Layer 5 of a small transformer language model trained on English Wikipedia (11 layers, counted from 0, width 128).
A neuron's activation on a vector x is ReLU(gate . x + bias) times (in . x + bias), where the dot is the dot product.
The model reads these tokens: "-" " " "1" "9" "9" "3" "-" "1" "9" "9" "4" " W" "ave" "D"

The vector x that enters this layer's MLP at each token. A number n stands for n times 0.027.
0 "-": -9 20 -15 6 -6 -8 35 22 14 23 8 -1 0 29 -29 13 14 -12 0 27 22 16 -2 -21 36 1 0 -28 -1 33 -5 -14 10 -9 13 12 2 1 3 -22 -8 13 -17 12 12 -36 18 0 -36 -3 9 -2 8 1 23 13 -27 4 -83 43 -11 -44 -51 -8 34 13 11 -1 19 -17 -13 23 -27 12 7 2 -1 -1 23 -12 -12 6 4 -17 15 2 -11 -16 -15 -15 -75 -12 4 30 28 3 55 -18 6 2 -29 7 -17 -17 1 19 -2 38 -17 29 -22 1 25 14 -10 -25 22 31 -2 27 1 12 24 -42 -28 4 39 -5
1 " ": -2 19 28 6 -3 4 12 -10 -14 2 25 -13 -13 32 17 7 39 -22 41 -3 40 24 5 1 1 -14 20 -22 33 13 11 3 -7 -6 1 4 -5 11 13 -1 -11 4 -24 14 -3 -3 11 -1 -12 16 34 -5 -3 -7 9 5 6 6 -59 45 -32 -38 -73 -2 8 37 -24 -9 17 -15 12 22 -24 8 -14 2 15 -5 25 17 -40 -37 -38 -17 25 14 -19 24 -10 9 -91 -40 -8 -28 9 7 47 1 -15 -31 -3 -28 -6 -24 6 14 -14 -12 -4 44 -18 -6 73 -36 2 -21 8 25 -7 31 52 15 -2 -5 -19 27 4 18
2 "1": 17 7 3 -11 -41 -12 18 1 -33 10 32 -32 10 19 -6 13 39 -41 33 21 38 -16 3 59 16 25 16 -20 7 9 14 -27 20 7 14 5 -9 14 2 -15 21 -10 -2 22 -2 11 26 -17 -30 -6 36 -18 -18 14 3 -8 14 2 -75 58 -29 -26 -49 23 5 49 -47 -15 30 -41 21 16 -25 27 -13 -15 34 1 7 14 -3 -15 -29 -19 12 3 -1 12 -10 13 -70 -24 -17 -14 1 34 -9 -10 11 -32 18 -4 3 -36 27 17 9 0 -5 4 7 -43 19 -15 17 -25 9 4 10 18 28 -2 3 -2 -21 -11 8 0
3 "9": 17 16 -15 -2 -18 -12 20 -36 -13 16 14 6 -17 2 -9 -5 21 -36 7 26 42 -18 -12 47 37 9 5 -34 11 6 26 2 59 6 2 9 29 17 -10 -28 35 -5 -27 49 -22 10 15 -21 -16 1 31 15 -34 14 7 -30 16 23 -50 34 -16 -22 -64 27 -54 70 -56 29 53 -27 3 5 -14 14 -33 -26 12 13 5 10 -9 -44 -13 -2 35 -16 -14 20 -9 -2 -50 3 -2 -28 36 11 -12 7 17 -13 -19 -9 22 -27 7 14 2 -40 -7 37 -10 -44 36 -16 -5 -47 22 29 -17 11 11 12 30 -25 -17 0 3 20
4 "9": 25 12 -20 10 -37 0 17 -35 10 26 16 -27 -28 3 -11 3 22 -24 8 9 58 -13 -25 51 35 4 0 2 25 25 11 -3 58 -1 -2 -5 27 12 -15 -27 17 -30 -36 41 -9 29 -2 2 -38 5 17 7 -35 -19 -37 -21 31 39 -42 25 -3 -17 -25 10 -15 55 -73 34 49 -30 -7 -12 -14 9 10 -5 3 1 26 45 -24 -44 -5 -5 -13 -13 -37 28 -1 -3 -38 14 10 -33 -23 -1 1 -27 23 -14 -17 -3 36 -27 11 2 19 -32 -12 33 -13 -33 36 -24 2 -60 37 16 -11 15 28 2 28 -20 -33 -28 19 33
5 "3": 4 -5 -10 18 -16 1 3 27 -14 -3 30 8 26 31 -14 -3 53 -19 17 9 39 -25 -13 37 4 8 -2 -3 5 25 4 -4 4 -15 -26 2 -3 -5 -15 11 21 -17 -47 26 23 28 11 1 -40 16 48 -5 -23 -8 -44 -32 7 19 -62 34 1 -33 -16 24 -8 34 -93 18 36 -57 10 1 -19 39 28 -4 -9 -6 21 24 -33 -44 -25 -8 2 -7 -31 28 20 -7 -46 20 -3 -33 -4 20 9 -3 11 -1 -13 9 19 -45 24 4 17 -4 -22 22 23 -25 12 -40 -9 -43 30 15 -14 36 28 -23 0 -9 -6 -31 48 35
6 "-": 2 32 39 -8 -32 8 25 23 -15 33 30 -18 14 55 -11 -11 29 -42 -3 9 27 12 3 -8 10 7 28 5 14 41 16 -10 -12 -9 0 0 0 -12 -23 -19 -13 -9 -34 22 18 -42 -5 11 -21 4 22 -16 -19 -5 -19 -28 -10 41 -66 27 25 -5 -38 20 -12 9 -60 -6 41 -14 36 5 -22 23 -9 -8 15 5 53 1 -44 -23 -6 -16 25 2 -40 67 7 -13 -45 5 -20 1 27 9 39 3 -23 11 -33 9 -11 -51 0 20 7 -25 -23 31 0 -27 23 -32 5 -54 8 12 -4 26 36 -6 33 -11 -26 56 -1 14
7 "1": -5 0 13 3 -45 12 14 -1 -23 13 26 -53 17 29 -2 16 36 -15 22 5 38 6 -1 47 32 30 35 -24 12 14 15 -29 15 9 -8 -7 -8 17 -14 -10 30 -7 -7 22 -1 -8 29 -21 -44 -7 54 -21 -16 -9 0 -25 7 7 -63 28 -19 -20 -33 30 -7 53 -51 -18 43 -40 39 -13 1 29 22 -12 15 3 8 9 -26 -29 -9 -14 14 12 -16 28 0 5 -68 -1 -20 -34 13 30 -21 -24 17 -21 -10 -14 -4 -47 30 17 26 6 0 15 13 -46 1 -41 24 -42 7 14 -8 36 30 -13 8 16 -19 -12 8 5
8 "9": 12 14 -20 7 -14 1 8 -36 -10 17 15 -9 -20 13 -2 6 13 -24 8 22 27 -10 -15 46 45 15 17 -33 10 6 27 -6 35 11 -15 8 29 13 -23 -25 28 -6 -24 46 -10 -6 12 -16 -13 0 40 5 -36 16 9 -40 14 20 -58 20 -11 -19 -45 27 -59 72 -57 23 58 -27 19 -12 -5 15 -1 -20 12 11 1 8 -35 -35 -1 -2 43 -15 -14 12 -3 -3 -46 7 -15 -40 51 2 -5 3 20 -15 -27 -17 17 -26 8 4 13 -24 -8 39 -1 -47 32 -19 4 -58 22 37 -21 11 16 12 38 -18 -22 -2 -2 26
9 "9": 22 8 -15 21 -38 14 7 -33 13 33 14 -34 -34 3 -8 4 14 -14 1 10 44 -6 -22 58 39 9 12 -2 23 19 17 -6 45 0 -7 -7 31 4 -27 -25 14 -27 -30 47 -9 17 2 4 -29 7 19 0 -41 -14 -35 -28 28 36 -44 9 1 -13 -17 14 -23 56 -75 28 60 -19 3 -20 -6 8 21 -2 2 -3 26 39 -42 -32 0 -4 1 -18 -34 23 -2 -2 -36 19 -1 -42 1 -7 -3 -32 26 -15 -18 -9 26 -27 11 -3 33 -23 -17 36 -13 -36 33 -24 2 -60 35 22 -10 10 29 6 35 -22 -34 -28 14 38
10 "4": 14 -19 6 17 -31 27 14 14 -7 15 29 -21 39 40 0 -3 43 -3 11 14 24 -23 -7 41 7 11 4 -4 12 23 23 -11 -15 -10 -30 -3 5 -5 -18 -9 17 -28 -39 38 31 21 11 11 -37 12 49 -8 -38 -21 -29 -21 7 13 -59 24 7 -14 -9 29 -7 23 -83 20 48 -42 13 -19 -27 35 19 3 -17 1 34 25 -44 -31 -17 -6 3 -12 -27 28 0 -9 -42 12 -3 -50 17 4 4 -30 4 -5 -16 -5 14 -43 19 7 37 -1 -38 7 17 -19 15 -54 -2 -51 33 24 -14 40 24 -17 2 -9 -3 -28 53 33
11 " W": -12 -8 48 -8 -23 25 -14 -13 -9 -4 23 -42 -3 39 10 -13 15 -22 25 -4 32 -32 -6 3 -21 7 10 0 53 26 6 6 3 16 -34 10 -15 -10 -2 10 24 -11 9 37 1 -2 -4 2 -30 -25 37 8 -13 -7 8 -9 -45 32 -61 1 -36 0 -70 32 8 8 -56 25 65 2 40 4 5 -15 51 -3 30 -12 -22 19 -56 0 17 -9 24 -19 -18 19 4 0 1 23 -25 -21 14 34 3 -42 -12 -47 -19 35 1 -31 22 -19 -7 -63 17 21 22 -41 21 -48 34 -26 28 40 15 22 26 -4 -3 -47 2 3 25 -10
12 "ave": 20 15 13 -3 -1 36 -16 -9 1 10 27 -42 -29 30 -37 -20 20 -4 22 -12 39 -5 -13 33 -13 -14 21 -32 58 5 10 -3 -20 -2 1 -9 -18 34 -26 -18 0 -17 -38 14 12 -24 -5 34 -39 -2 -4 8 14 10 -7 -6 -49 45 -50 6 -23 -2 9 14 -2 37 -66 -22 49 -14 14 -7 -11 26 10 5 34 -26 33 28 -5 -3 -2 33 55 -46 -17 0 -7 -4 -26 -30 -55 -13 36 54 21 -26 -20 14 -31 -15 -2 16 54 -25 54 37 -3 8 26 -25 16 -45 2 -19 27 -15 -1 18 43 -43 30 41 -17 -19 9 -26
13 "D": 31 -21 -11 -2 28 5 -17 -14 -17 3 8 -8 -6 17 -14 10 4 -25 15 -23 31 -7 21 7 49 -16 20 -25 56 24 -15 -8 -48 -4 -20 9 -6 31 11 -4 2 -19 -50 20 6 -7 3 -1 -3 -8 44 7 2 -5 -9 -20 -20 67 -62 -8 3 -27 -2 44 -25 17 -49 -14 68 -12 5 -3 -1 6 46 -4 18 -26 11 34 -63 -22 2 -8 41 8 -6 37 16 10 -31 11 -12 -8 33 34 24 -38 8 -60 -24 31 -27 -27 19 22 34 -13 8 12 47 -35 -17 -64 -24 -33 13 16 3 -7 33 20 -17 -52 20 -4 26 7

Each question shows the input weights of one neuron of the MLP. A number n stands for n times 0.016.

n210 gate (bias -0.295): -1 10 -17 6 -3 17 -5 -7 5 -5 -2 5 -13 0 -13 -5 -11 20 -12 13 8 -11 0 -10 10 -8 22 8 -21 3 -9 3 18 -3 5 26 32 -15 5 6 -13 -18 -13 -1 -23 29 -8 3 13 -21 3 11 -3 0 -22 -10 -12 8 5 15 14 12 15 -30 -7 -16 -13 0 4 -19 29 -2 0 -3 0 -1 -9 -11 20 20 -34 14 -4 -3 3 6 -1 -11 17 6 3 3 4 49 -15 0 17 -1 6 -26 -8 -19 19 -8 -7 -20 -11 -14 -11 -2 4 17 4 -18 13 11 4 6 18 13 5 -15 6 -11 11 -10 29 -4
n210 in (bias -0.025): 24 11 -10 -1 6 -6 -11 30 -8 -12 -29 1 10 4 -20 0 24 -29 -10 -5 -2 -5 -16 -16 19 -6 20 -5 0 7 -13 -4 5 19 3 -24 17 27 25 16 -7 -16 22 5 -8 11 -2 -10 5 4 3 1 -22 4 -9 12 13 -8 12 3 -13 11 -12 -29 6 -3 22 15 26 -30 -20 8 19 15 -1 -10 -1 23 7 12 5 -21 8 -28 9 -14 -18 16 -15 -2 14 3 -17 -23 3 12 6 -32 0 -4 -10 10 15 -8 24 0 12 0 -16 1 -14 10 8 13 -15 15 -16 3 -8 -22 6 -3 7 5 24 8 12 -19
On which three tokens does it fire most, strongest first? 4 "9", 9 "9", 5 "3"

n63 gate (bias -0.138): -29 -24 12 -23 -26 -12 16 -6 11 3 -15 6 -10 -12 -5 -21 30 42 -16 5 12 28 -19 15 -2 3 -6 -27 -7 -30 11 -12 -8 14 13 -6 -17 -20 9 12 -25 25 -4 -11 7 4 27 1 -9 13 3 32 8 7 -3 17 -7 6 11 -4 -15 2 7 44 -11 -9 18 -18 12 -2 10 37 9 2 -14 -7 -8 20 14 9 -8 7 21 -23 -3 36 -31 -1 -1 -11 -22 10 6 8 22 17 -28 -16 -6 11 14 2 23 -12 2 -6 1 -9 -4 2 -11 -6 -4 16 -43 6 -15 5 -33 -9 -2 -1 -8 14 18 -15 -18 32
n63 in (bias 0.101): 7 -13 22 -8 33 -3 -12 20 5 0 -43 -28 -16 21 12 13 -30 -39 0 13 16 -21 4 1 3 26 -29 -8 0 -4 -22 -1 2 31 2 -10 0 -20 21 -25 12 -19 -9 3 8 4 -10 -27 25 6 -18 4 -20 -2 19 18 -7 0 -9 6 23 25 0 -31 -6 -9 38 -4 24 8 -20 1 -2 24 -36 12 6 0 -22 18 10 -5 -20 8 8 -7 9 9 -3 1 -13 -32 -9 -5 5 -11 -1 25 10 -17 23 -28 17 -25 7 -15 1 19 30 14 2 -6 20 -17 17 1 -11 5 13 13 23 26 -18 7 1 -17 -2 -3
On which token does it fire most? 3 "9"

n145 gate (bias -0.068): 18 -17 17 13 5 -15 -9 -8 26 0 1 -17 -44 9 -27 4 10 -6 -8 -6 33 -9 -3 0 -9 42 2 -3 3 -14 18 -4 -21 0 -26 20 -13 -12 11 -10 -27 34 14 -17 19 -2 -1 -5 11 -24 -8 -8 -30 17 -18 34 -11 1 7 9 25 29 9 -11 -11 -25 13 1 22 -9 28 9 9 -19 -20 15 -4 -19 5 0 6 14 -5 10 -2 25 -2 -26 -24 -17 -5 -5 -11 25 -11 -6 -1 -19 -9 -19 -9 -5 1 -4 -26 -10 1 -7 -5 -6 -5 -9 34 -19 -8 5 -12 16 6 -13 -9 -3 -3 9 -2 22 12 -40
n145 in (bias -0.162): 1 38 -19 23 -25 20 5 11 17 -4 -13 -30 21 -20 -11 7 14 23 4 -6 -26 20 9 -11 -5 -15 16 3 -20 16 10 2 10 2 0 -18 15 9 -2 25 4 6 -8 30 -29 -9 11 1 11 3 8 33 1 0 -12 -28 0 0 23 10 9 1 -4 21 10 8 -31 6 -21 1 9 18 8 9 11 14 38 -21 -11 1 -23 -9 4 -6 -23 -23 -4 -23 -31 5 16 -3 -8 11 21 11 -10 -19 -11 13 -20 -3 7 -16 13 -3 17 14 -4 -11 -10 17 13 -20 0 -4 2 -16 6 17 -15 -1 25 -7 -20 8 -5 -26
On which token does it fire most? 12 "ave"

n262 gate (bias -0.313): -19 -27 5 -1 9 13 -2 -24 7 11 -1 5 -26 8 -23 12 6 -1 2 -17 -16 -7 -15 14 -13 12 -4 -6 -4 -10 6 -12 6 -6 -7 33 10 11 14 16 8 -8 0 -23 -5 -25 0 6 -13 23 -17 1 -25 -3 -3 39 22 16 -18 23 -13 -3 -9 20 18 -4 13 -3 16 0 -20 15 17 13 -19 -8 -33 -2 2 12 0 10 -18 9 1 10 15 -13 3 6 0 0 -9 14 1 -5 -11 10 4 -8 6 -10 -33 1 -17 10 5 -5 -34 -26 2 1 -6 2 -2 5 -11 17 28 8 34 10 -10 12 9 22 5 20
n262 in (bias 0.026): 1 -27 2 -25 -32 -22 16 13 -9 -13 0 14 -12 15 3 -13 0 10 -4 20 -9 -5 -13 0 41 -4 -12 25 11 -7 -10 -10 -30 6 20 -12 -4 12 -2 4 -24 -4 25 43 12 27 -4 1 2 6 1 19 15 10 24 0 -7 0 21 -7 18 -27 -3 -16 -12 1 25 8 4 -16 7 -2 -19 14 -11 -1 -4 -13 20 2 -7 21 6 -8 4 15 -4 25 3 1 1 0 -3 -5 5 8 -7 -17 -13 -8 15 -22 17 8 -10 -9 -3 -6 13 31 -13 5 10 -9 8 -23 0 -4 -26 0 -23 -2 -1 8 2 -10 10 -15
On which token does it fire most, and how strongly? 1 " ", at about 0.61

n11 gate (bias -0.360): 29 -4 6 17 7 4 -12 -25 4 3 -19 -6 -10 -17 -15 -6 6 -16 15 -22 5 -31 16 -18 1 0 12 -22 -27 -8 12 5 -8 23 -7 13 -20 -12 15 0 4 -17 16 15 -5 -6 21 3 20 -15 -12 -4 -18 -13 -10 -27 16 18 19 18 -3 6 5 -2 14 15 0 -7 20 -11 -20 -3 -4 14 -20 10 28 5 -1 -1 8 -13 -8 -11 -2 -11 24 14 8 20 3 -19 35 2 -7 -15 -17 -19 7 -10 -14 13 -4 -3 7 -25 -3 13 -5 10 4 -5 -1 -24 3 17 -14 -24 25 0 -7 -8 21 7 -6 23 1 10
n11 in (bias 0.128): 7 -36 -27 -33 4 1 -15 35 18 -24 12 0 2 -5 -7 -13 -4 10 1 20 -2 16 13 -14 20 -10 -33 15 3 7 -19 -5 -13 -14 18 -5 13 10 -23 -3 -20 0 0 28 -11 -1 -28 5 -13 10 11 -8 -6 26 -7 20 23 4 -17 6 -8 -8 0 -4 -6 13 -2 4 -30 -14 -16 -2 -5 6 6 1 -16 -7 2 -10 5 19 26 1 -5 30 -15 -22 13 -17 -4 13 -9 9 22 15 34 0 35 1 -8 -12 -7 -17 19 -15 10 11 -4 18 -22 -19 22 9 11 0 34 8 -15 11 -1 3 9 -6 32 -29 -32 23
On which token does it fire most, and how strongly? 4 "9", at about 1.1

n250 gate (bias -0.208): 5 -7 10 20 -16 -23 15 -16 -13 14 3 -22 6 15 -10 7 -11 9 2 8 -27 -14 10 1 20 16 10 2 13 19 -17 9 4 -21 4 -13 -16 2 -17 -30 28 27 -8 27 1 -5 7 -10 1 -4 3 0 -3 8 4 -13 1 -4 11 -8 -31 6 -14 16 7 -6 18 -17 -9 -6 28 0 0 -10 -16 -8 -5 -6 -15 0 14 6 -8 1 -8 8 -2 -2 10 15 -5 -4 1 -2 9 -13 9 16 16 0 16 19 1 -13 19 -4 -7 12 -13 9 19 12 5 4 25 8 -25 -22 -23 4 11 -10 -15 23 -24 5 3 7
n250 in (bias -0.145): 11 -18 13 2 3 -4 2 -1 7 20 -2 -20 19 -14 -10 7 -9 -2 -13 -7 -2 19 7 21 5 2 24 -23 -4 -2 -12 0 2 8 14 -15 2 -15 33 5 19 -13 -15 8 6 13 4 -29 -11 2 -10 11 -3 2 2 8 -28 8 8 23 -28 14 -31 17 5 -15 1 -5 -22 -2 5 -12 0 -5 -24 -22 -24 5 -29 -3 10 6 14 -5 17 16 -4 16 -16 13 -9 10 -12 -3 21 15 6 -10 9 32 -39 4 4 13 7 11 6 9 -1 -10 25 -6 13 9 18 -25 -29 -11 8 -1 -7 19 10 -8 11 3 15 2
On which two tokens does it fire most, strongest first? 7 "1", 2 "1"

n27 gate (bias -0.417): 12 0 -8 12 6 4 -22 0 19 -11 -9 -18 -32 2 -4 -12 -4 -7 0 18 -4 -3 5 -4 5 17 2 -9 -6 1 -5 -6 -8 5 -32 6 -15 2 -12 -12 6 -16 10 19 -3 2 -17 21 -36 22 2 14 9 -7 -7 -20 27 2 -17 0 -34 1 -10 -12 20 7 34 3 -10 2 11 7 23 15 -18 -16 -3 22 -9 -14 25 12 14 21 -1 21 -20 -5 1 -8 21 20 -14 -24 1 -7 14 -18 -4 0 -26 4 -1 14 -21 10 -13 30 7 10 25 24 21 -5 -6 21 10 -26 6 0 5 19 -22 14 -4 -10 -1 -13
n27 in (bias -0.044): 6 5 -16 9 15 18 -34 -20 -46 20 11 7 4 -3 12 -1 -3 17 22 -29 26 -18 13 0 11 -19 -13 29 -27 6 -5 2 -13 10 25 -2 13 -14 22 -17 -12 -8 24 -1 -5 -21 -7 22 18 0 -5 -22 24 -16 -10 -10 9 -11 24 -9 12 -15 38 -17 9 5 -11 -18 25 -6 -3 -29 -19 27 22 -10 18 -13 -18 -6 -22 -14 20 -10 9 -14 -9 1 -4 -12 -24 13 -6 0 7 0 21 2 -14 -18 -2 35 -22 -23 30 -3 -24 -5 6 -23 21 -9 36 -10 8 12 6 -2 8 6 8 16 29 2 4 -16 9 15
On which token does it fire most, and how strongly? 12 "ave", at about 1

n304 gate (bias -0.425): 42 3 3 24 -10 5 -1 9 -15 15 17 -5 32 16 -4 0 7 3 5 11 -8 -1 4 7 15 -10 -1 -4 -31 -21 -4 9 19 -2 23 22 -9 0 -12 19 -12 3 24 2 -19 10 -5 8 15 19 -20 -28 -3 17 -4 -29 5 4 -15 -8 -15 -7 19 -3 -8 -18 -15 -4 4 4 -1 -5 -23 -3 -17 -5 11 -8 -13 16 -10 -16 13 -23 -3 10 3 -19 -18 0 15 12 2 -17 19 -2 -19 3 0 -10 -19 0 17 -8 -2 6 20 -6 -23 2 5 24 14 21 18 -7 -1 -34 6 8 -6 0 -6 -9 29 -3 -7 5
n304 in (bias -0.013): 4 -18 0 -19 -23 -14 -14 -22 9 -3 38 -5 -25 -17 12 -26 3 -15 8 -13 -2 -19 0 -8 17 -7 4 -8 1 -7 -1 -1 -1 3 0 -6 3 2 -1 -8 -9 9 -4 -11 3 -11 -4 -5 6 -1 3 20 -24 13 -6 11 15 25 10 7 -8 -7 -7 -12 15 16 7 -4 -1 34 16 -24 9 16 22 -13 -8 19 5 7 -10 -5 -18 30 -24 -11 20 0 -13 -5 7 3 31 4 6 -3 -11 1 -8 9 6 17 14 0 32 -3 -15 -17 -18 6 -9 2 -18 -8 3 10 -6 13 35 2 28 28 -18 0 -6 -11 -21 13
On which token does it fire most? 9 "9"

n170 gate (bias -0.210): -6 3 13 1 20 -4 0 -10 -20 -11 -24 2 2 -20 -3 -19 24 21 10 -8 -6 -5 -3 -8 10 -2 11 8 -10 15 13 -1 -11 25 21 3 -39 -22 13 -2 -20 -7 -22 -30 -6 10 14 16 17 4 6 -15 -9 -6 -12 -1 -4 23 21 27 -8 2 -5 -11 -28 1 -13 28 5 -27 23 -11 -23 7 10 10 17 6 -1 -13 17 -2 -3 8 6 15 3 7 18 -31 21 -20 -14 24 -27 15 4 24 3 7 24 4 7 16 13 -19 6 -11 -29 -26 23 12 4 0 -22 7 12 -31 1 16 -1 -27 -31 -25 -16 -1 3 14
n170 in (bias -0.091): -2 -18 -7 -10 19 13 11 7 -19 13 -12 36 45 -9 -1 -10 -1 15 -5 -26 -2 -2 -6 5 -15 -37 10 37 -14 -9 -21 -30 -43 3 20 5 2 -2 -11 -1 4 -3 -29 3 -21 4 -8 7 8 20 2 -18 -7 -20 -36 -1 20 2 11 31 35 25 -23 -2 -4 11 -16 22 6 -4 3 3 -7 -9 -10 10 4 -7 -8 -17 1 -10 11 25 1 5 2 -1 -7 5 12 -5 -2 20 -5 20 18 18 -11 12 9 -10 25 14 18 -21 19 -14 26 -17 -17 16 28 -10 -11 11 7 -11 -11 1 -6 -19 -2 -49 22 0 23 10
On which token does it fire most, and how strongly? 5 "3", at about 2.3

n114 gate (bias -0.361): -1 -13 -18 7 -17 12 30 15 4 2 -6 -4 -12 -7 9 24 -26 -13 -7 1 -15 -5 3 -3 4 11 -14 -15 -10 -2 -27 5 1 7 -12 19 18 7 29 -4 0 5 -3 -2 -2 -29 -1 2 25 2 -15 2 1 -13 4 4 25 16 -2 -8 -15 8 3 7 -6 12 -4 -11 -7 -12 15 21 24 -2 -24 2 15 -6 -9 -15 -28 4 -7 -18 -12 6 -13 -23 2 6 -16 -4 -10 -11 -3 -14 5 20 -28 -9 8 -2 10 11 6 14 -3 11 -9 3 -9 4 -20 -2 -12 -3 9 31 -15 -5 -9 -40 17 22 -4 5 10 6
n114 in (bias 0.094): 5 -7 22 20 17 -13 8 -20 21 3 -13 7 7 6 -10 9 7 9 3 0 27 7 -1 11 13 -26 -12 24 9 6 17 -7 2 6 -4 -34 0 0 -26 -6 13 7 -1 -3 -27 0 1 -6 -29 -13 5 7 -3 -7 12 27 -17 -8 9 -39 -1 10 -11 11 -19 36 11 20 -2 14 -20 -20 -28 -1 12 -4 -2 -3 -13 10 -4 -12 -11 5 13 0 0 -9 3 -15 -10 12 18 3 4 -5 -1 5 33 -6 8 7 -15 -28 -7 -4 12 10 39 -4 -12 3 -11 -2 6 4 4 -12 4 -28 -12 32 2 24 -13 -2 -24 -5
On which token does it fire most? 8 "9"

n191 gate (bias -0.341): 1 -7 -12 -4 -17 5 23 -7 -6 22 18 -2 -13 -12 -10 -20 -12 -10 -3 -17 6 16 12 -4 -5 -1 -13 0 -10 -14 -10 5 6 7 -13 -10 10 4 -3 -1 -10 18 -19 20 2 0 3 -14 5 -10 17 -22 5 16 25 4 -2 18 4 -23 14 -12 -2 -7 -9 5 -17 3 10 16 21 0 -1 -13 -6 10 7 3 11 18 28 5 29 -23 -32 -1 -10 -6 -13 5 -8 2 -1 -14 0 -21 -7 -10 33 14 -14 -2 2 -3 13 -25 -18 9 -19 -23 -5 22 -6 21 6 4 1 -12 9 25 15 -6 -18 20 44 4 4 18
n191 in (bias -0.178): -15 10 1 -12 8 21 11 8 12 14 10 4 -11 -1 3 1 -10 12 18 -17 23 -2 13 -6 6 8 11 -6 -2 -4 -15 20 -2 17 4 5 3 7 9 -7 -15 -5 -4 -2 -12 8 7 -19 22 -16 3 -6 -8 16 -14 -13 0 25 -2 -12 0 7 -33 22 -21 -24 -8 15 0 10 20 -4 12 -12 -17 -8 -4 -13 -3 -2 1 22 -2 3 -18 -23 -6 -12 11 -1 -28 -7 2 -12 -4 -23 6 13 0 21 -19 17 11 7 0 -17 20 7 -5 1 -16 -14 12 -15 9 9 15 2 41 -22 -19 -33 -16 12 -13 -18 6 -2
On which token does it fire most? 9 "9"

n223 gate (bias -0.252): 23 -3 -13 6 -16 13 -7 -9 -13 2 10 -5 -13 25 -2 -19 -2 -7 -7 -2 -27 -9 -1 -15 -6 16 39 10 20 -18 0 16 14 2 2 22 0 -2 11 11 -7 -12 -9 -3 -14 16 -6 -1 7 -15 1 16 0 9 -12 2 10 0 -19 16 -18 21 -4 14 2 -16 15 11 10 6 -1 5 10 14 -20 -20 -33 -11 0 11 7 -2 12 -5 -7 -17 -10 -9 -2 -6 -21 12 5 -22 7 -6 -9 6 0 8 7 7 14 -5 6 -1 11 10 22 5 27 -1 15 -13 24 -7 8 19 -9 -6 5 3 -3 22 7 -20 7 -14
n223 in (bias 0.020): 19 -2 -20 14 3 24 -4 -8 17 12 0 -1 8 -16 11 1 -4 -17 -7 -15 -3 -11 13 -1 -17 0 -2 26 -13 7 -7 -15 -22 -5 1 8 -5 -7 -1 -18 12 2 9 12 27 2 12 -19 0 9 27 3 -13 11 -13 -10 -14 -24 26 10 15 -3 12 -27 18 2 -18 -14 9 2 -7 1 -7 14 22 20 11 9 13 -12 0 10 -28 13 1 -16 -13 -5 -17 8 6 8 -2 0 2 -11 -21 8 -10 1 3 8 2 -5 2 8 -14 -7 -23 -21 -17 -18 -1 7 0 -4 -13 -2 -6 26 8 14 4 -6 -2 7 -7 19
On which three tokens does it fire most, strongest first? 10 "4", 5 "3", 9 "9"

n317 gate (bias -0.349): -23 13 -6 26 4 0 -8 -36 -24 -3 4 3 8 -6 -19 -43 33 -9 -18 -24 4 -17 -10 -19 -13 34 24 -17 12 2 9 -5 4 13 -13 -18 17 16 -5 -2 5 -18 21 18 2 10 13 11 -8 -28 0 -8 35 -9 18 13 -10 11 5 -3 13 -8 11 6 12 -6 19 -3 11 3 0 28 0 -18 11 -15 -18 4 -3 -6 -3 -1 8 -16 -8 -8 -16 -11 -5 25 -2 21 -24 -24 -6 -1 1 -9 0 12 19 23 17 0 1 -21 -5 -9 15 -1 -23 16 3 8 -6 -16 16 -3 30 -9 2 -24 -5 18 -7 4 -13 17
n317 in (bias -0.091): -2 -6 9 25 -10 -12 0 15 12 7 21 -13 -3 -23 -14 -12 16 2 16 5 -18 -23 -1 15 -14 10 4 6 -3 0 13 5 48 -24 -32 11 -5 -17 44 15 6 7 5 4 8 6 3 16 -10 2 -5 23 18 -5 10 -9 -12 0 -7 9 0 0 18 36 -19 12 11 -22 -17 26 0 -6 -42 -18 -10 -6 -1 5 15 -9 -10 6 -15 -2 23 1 15 -13 -17 -5 1 21 -16 -7 -3 -3 -8 -23 -3 9 0 4 -20 11 -1 -6 0 10 -27 11 7 -26 0 19 0 -17 -19 11 3 -7 20 -6 3 -9 -31 1 -3 -6
On which token does it fire most, and how strongly? 11 " W", at about 2.2

n142 gate (bias -0.341): 8 4 -14 -7 0 -15 13 -6 12 -19 10 -14 10 4 -20 0 -7 9 8 2 -9 -4 9 -1 20 17 -19 19 13 -33 13 10 -19 -1 13 -5 -7 -4 -11 9 -18 19 19 0 -7 -2 8 28 7 -3 6 5 7 4 -6 -4 14 8 8 -6 -15 -13 -2 11 -12 -17 -1 30 -6 -16 15 -6 -11 -4 -6 -18 -18 -5 -22 -9 -7 5 15 4 -5 8 24 -7 0 -1 -5 -1 4 -11 26 -19 4 15 -6 12 -19 1 19 -2 20 -3 22 -12 1 -8 12 14 17 -3 -16 -15 15 7 -5 -10 -11 7 12 43 11 -5 9 -28
n142 in (bias -0.061): 7 15 -16 2 -6 -27 -3 -7 -13 0 27 -4 4 -6 -8 -21 -5 -2 -16 -20 2 -3 17 8 -6 -8 13 -13 9 -7 21 -13 -4 22 -13 0 6 26 6 0 1 -5 35 -1 -14 -5 -28 -7 -4 -3 7 -7 39 10 5 -26 16 10 3 -13 2 1 5 -11 9 17 8 18 15 13 -2 0 2 -6 -25 -3 -7 3 -8 -22 16 -10 -11 -19 10 -23 -13 -8 26 13 -11 -4 -9 10 -7 5 14 -17 -8 0 -17 2 23 -31 -1 14 12 27 14 -28 -3 -8 26 0 2 3 -33 0 2 7 -7 -22 24 -25 21 -3 -1 14
On which token does it fire most? 8 "9"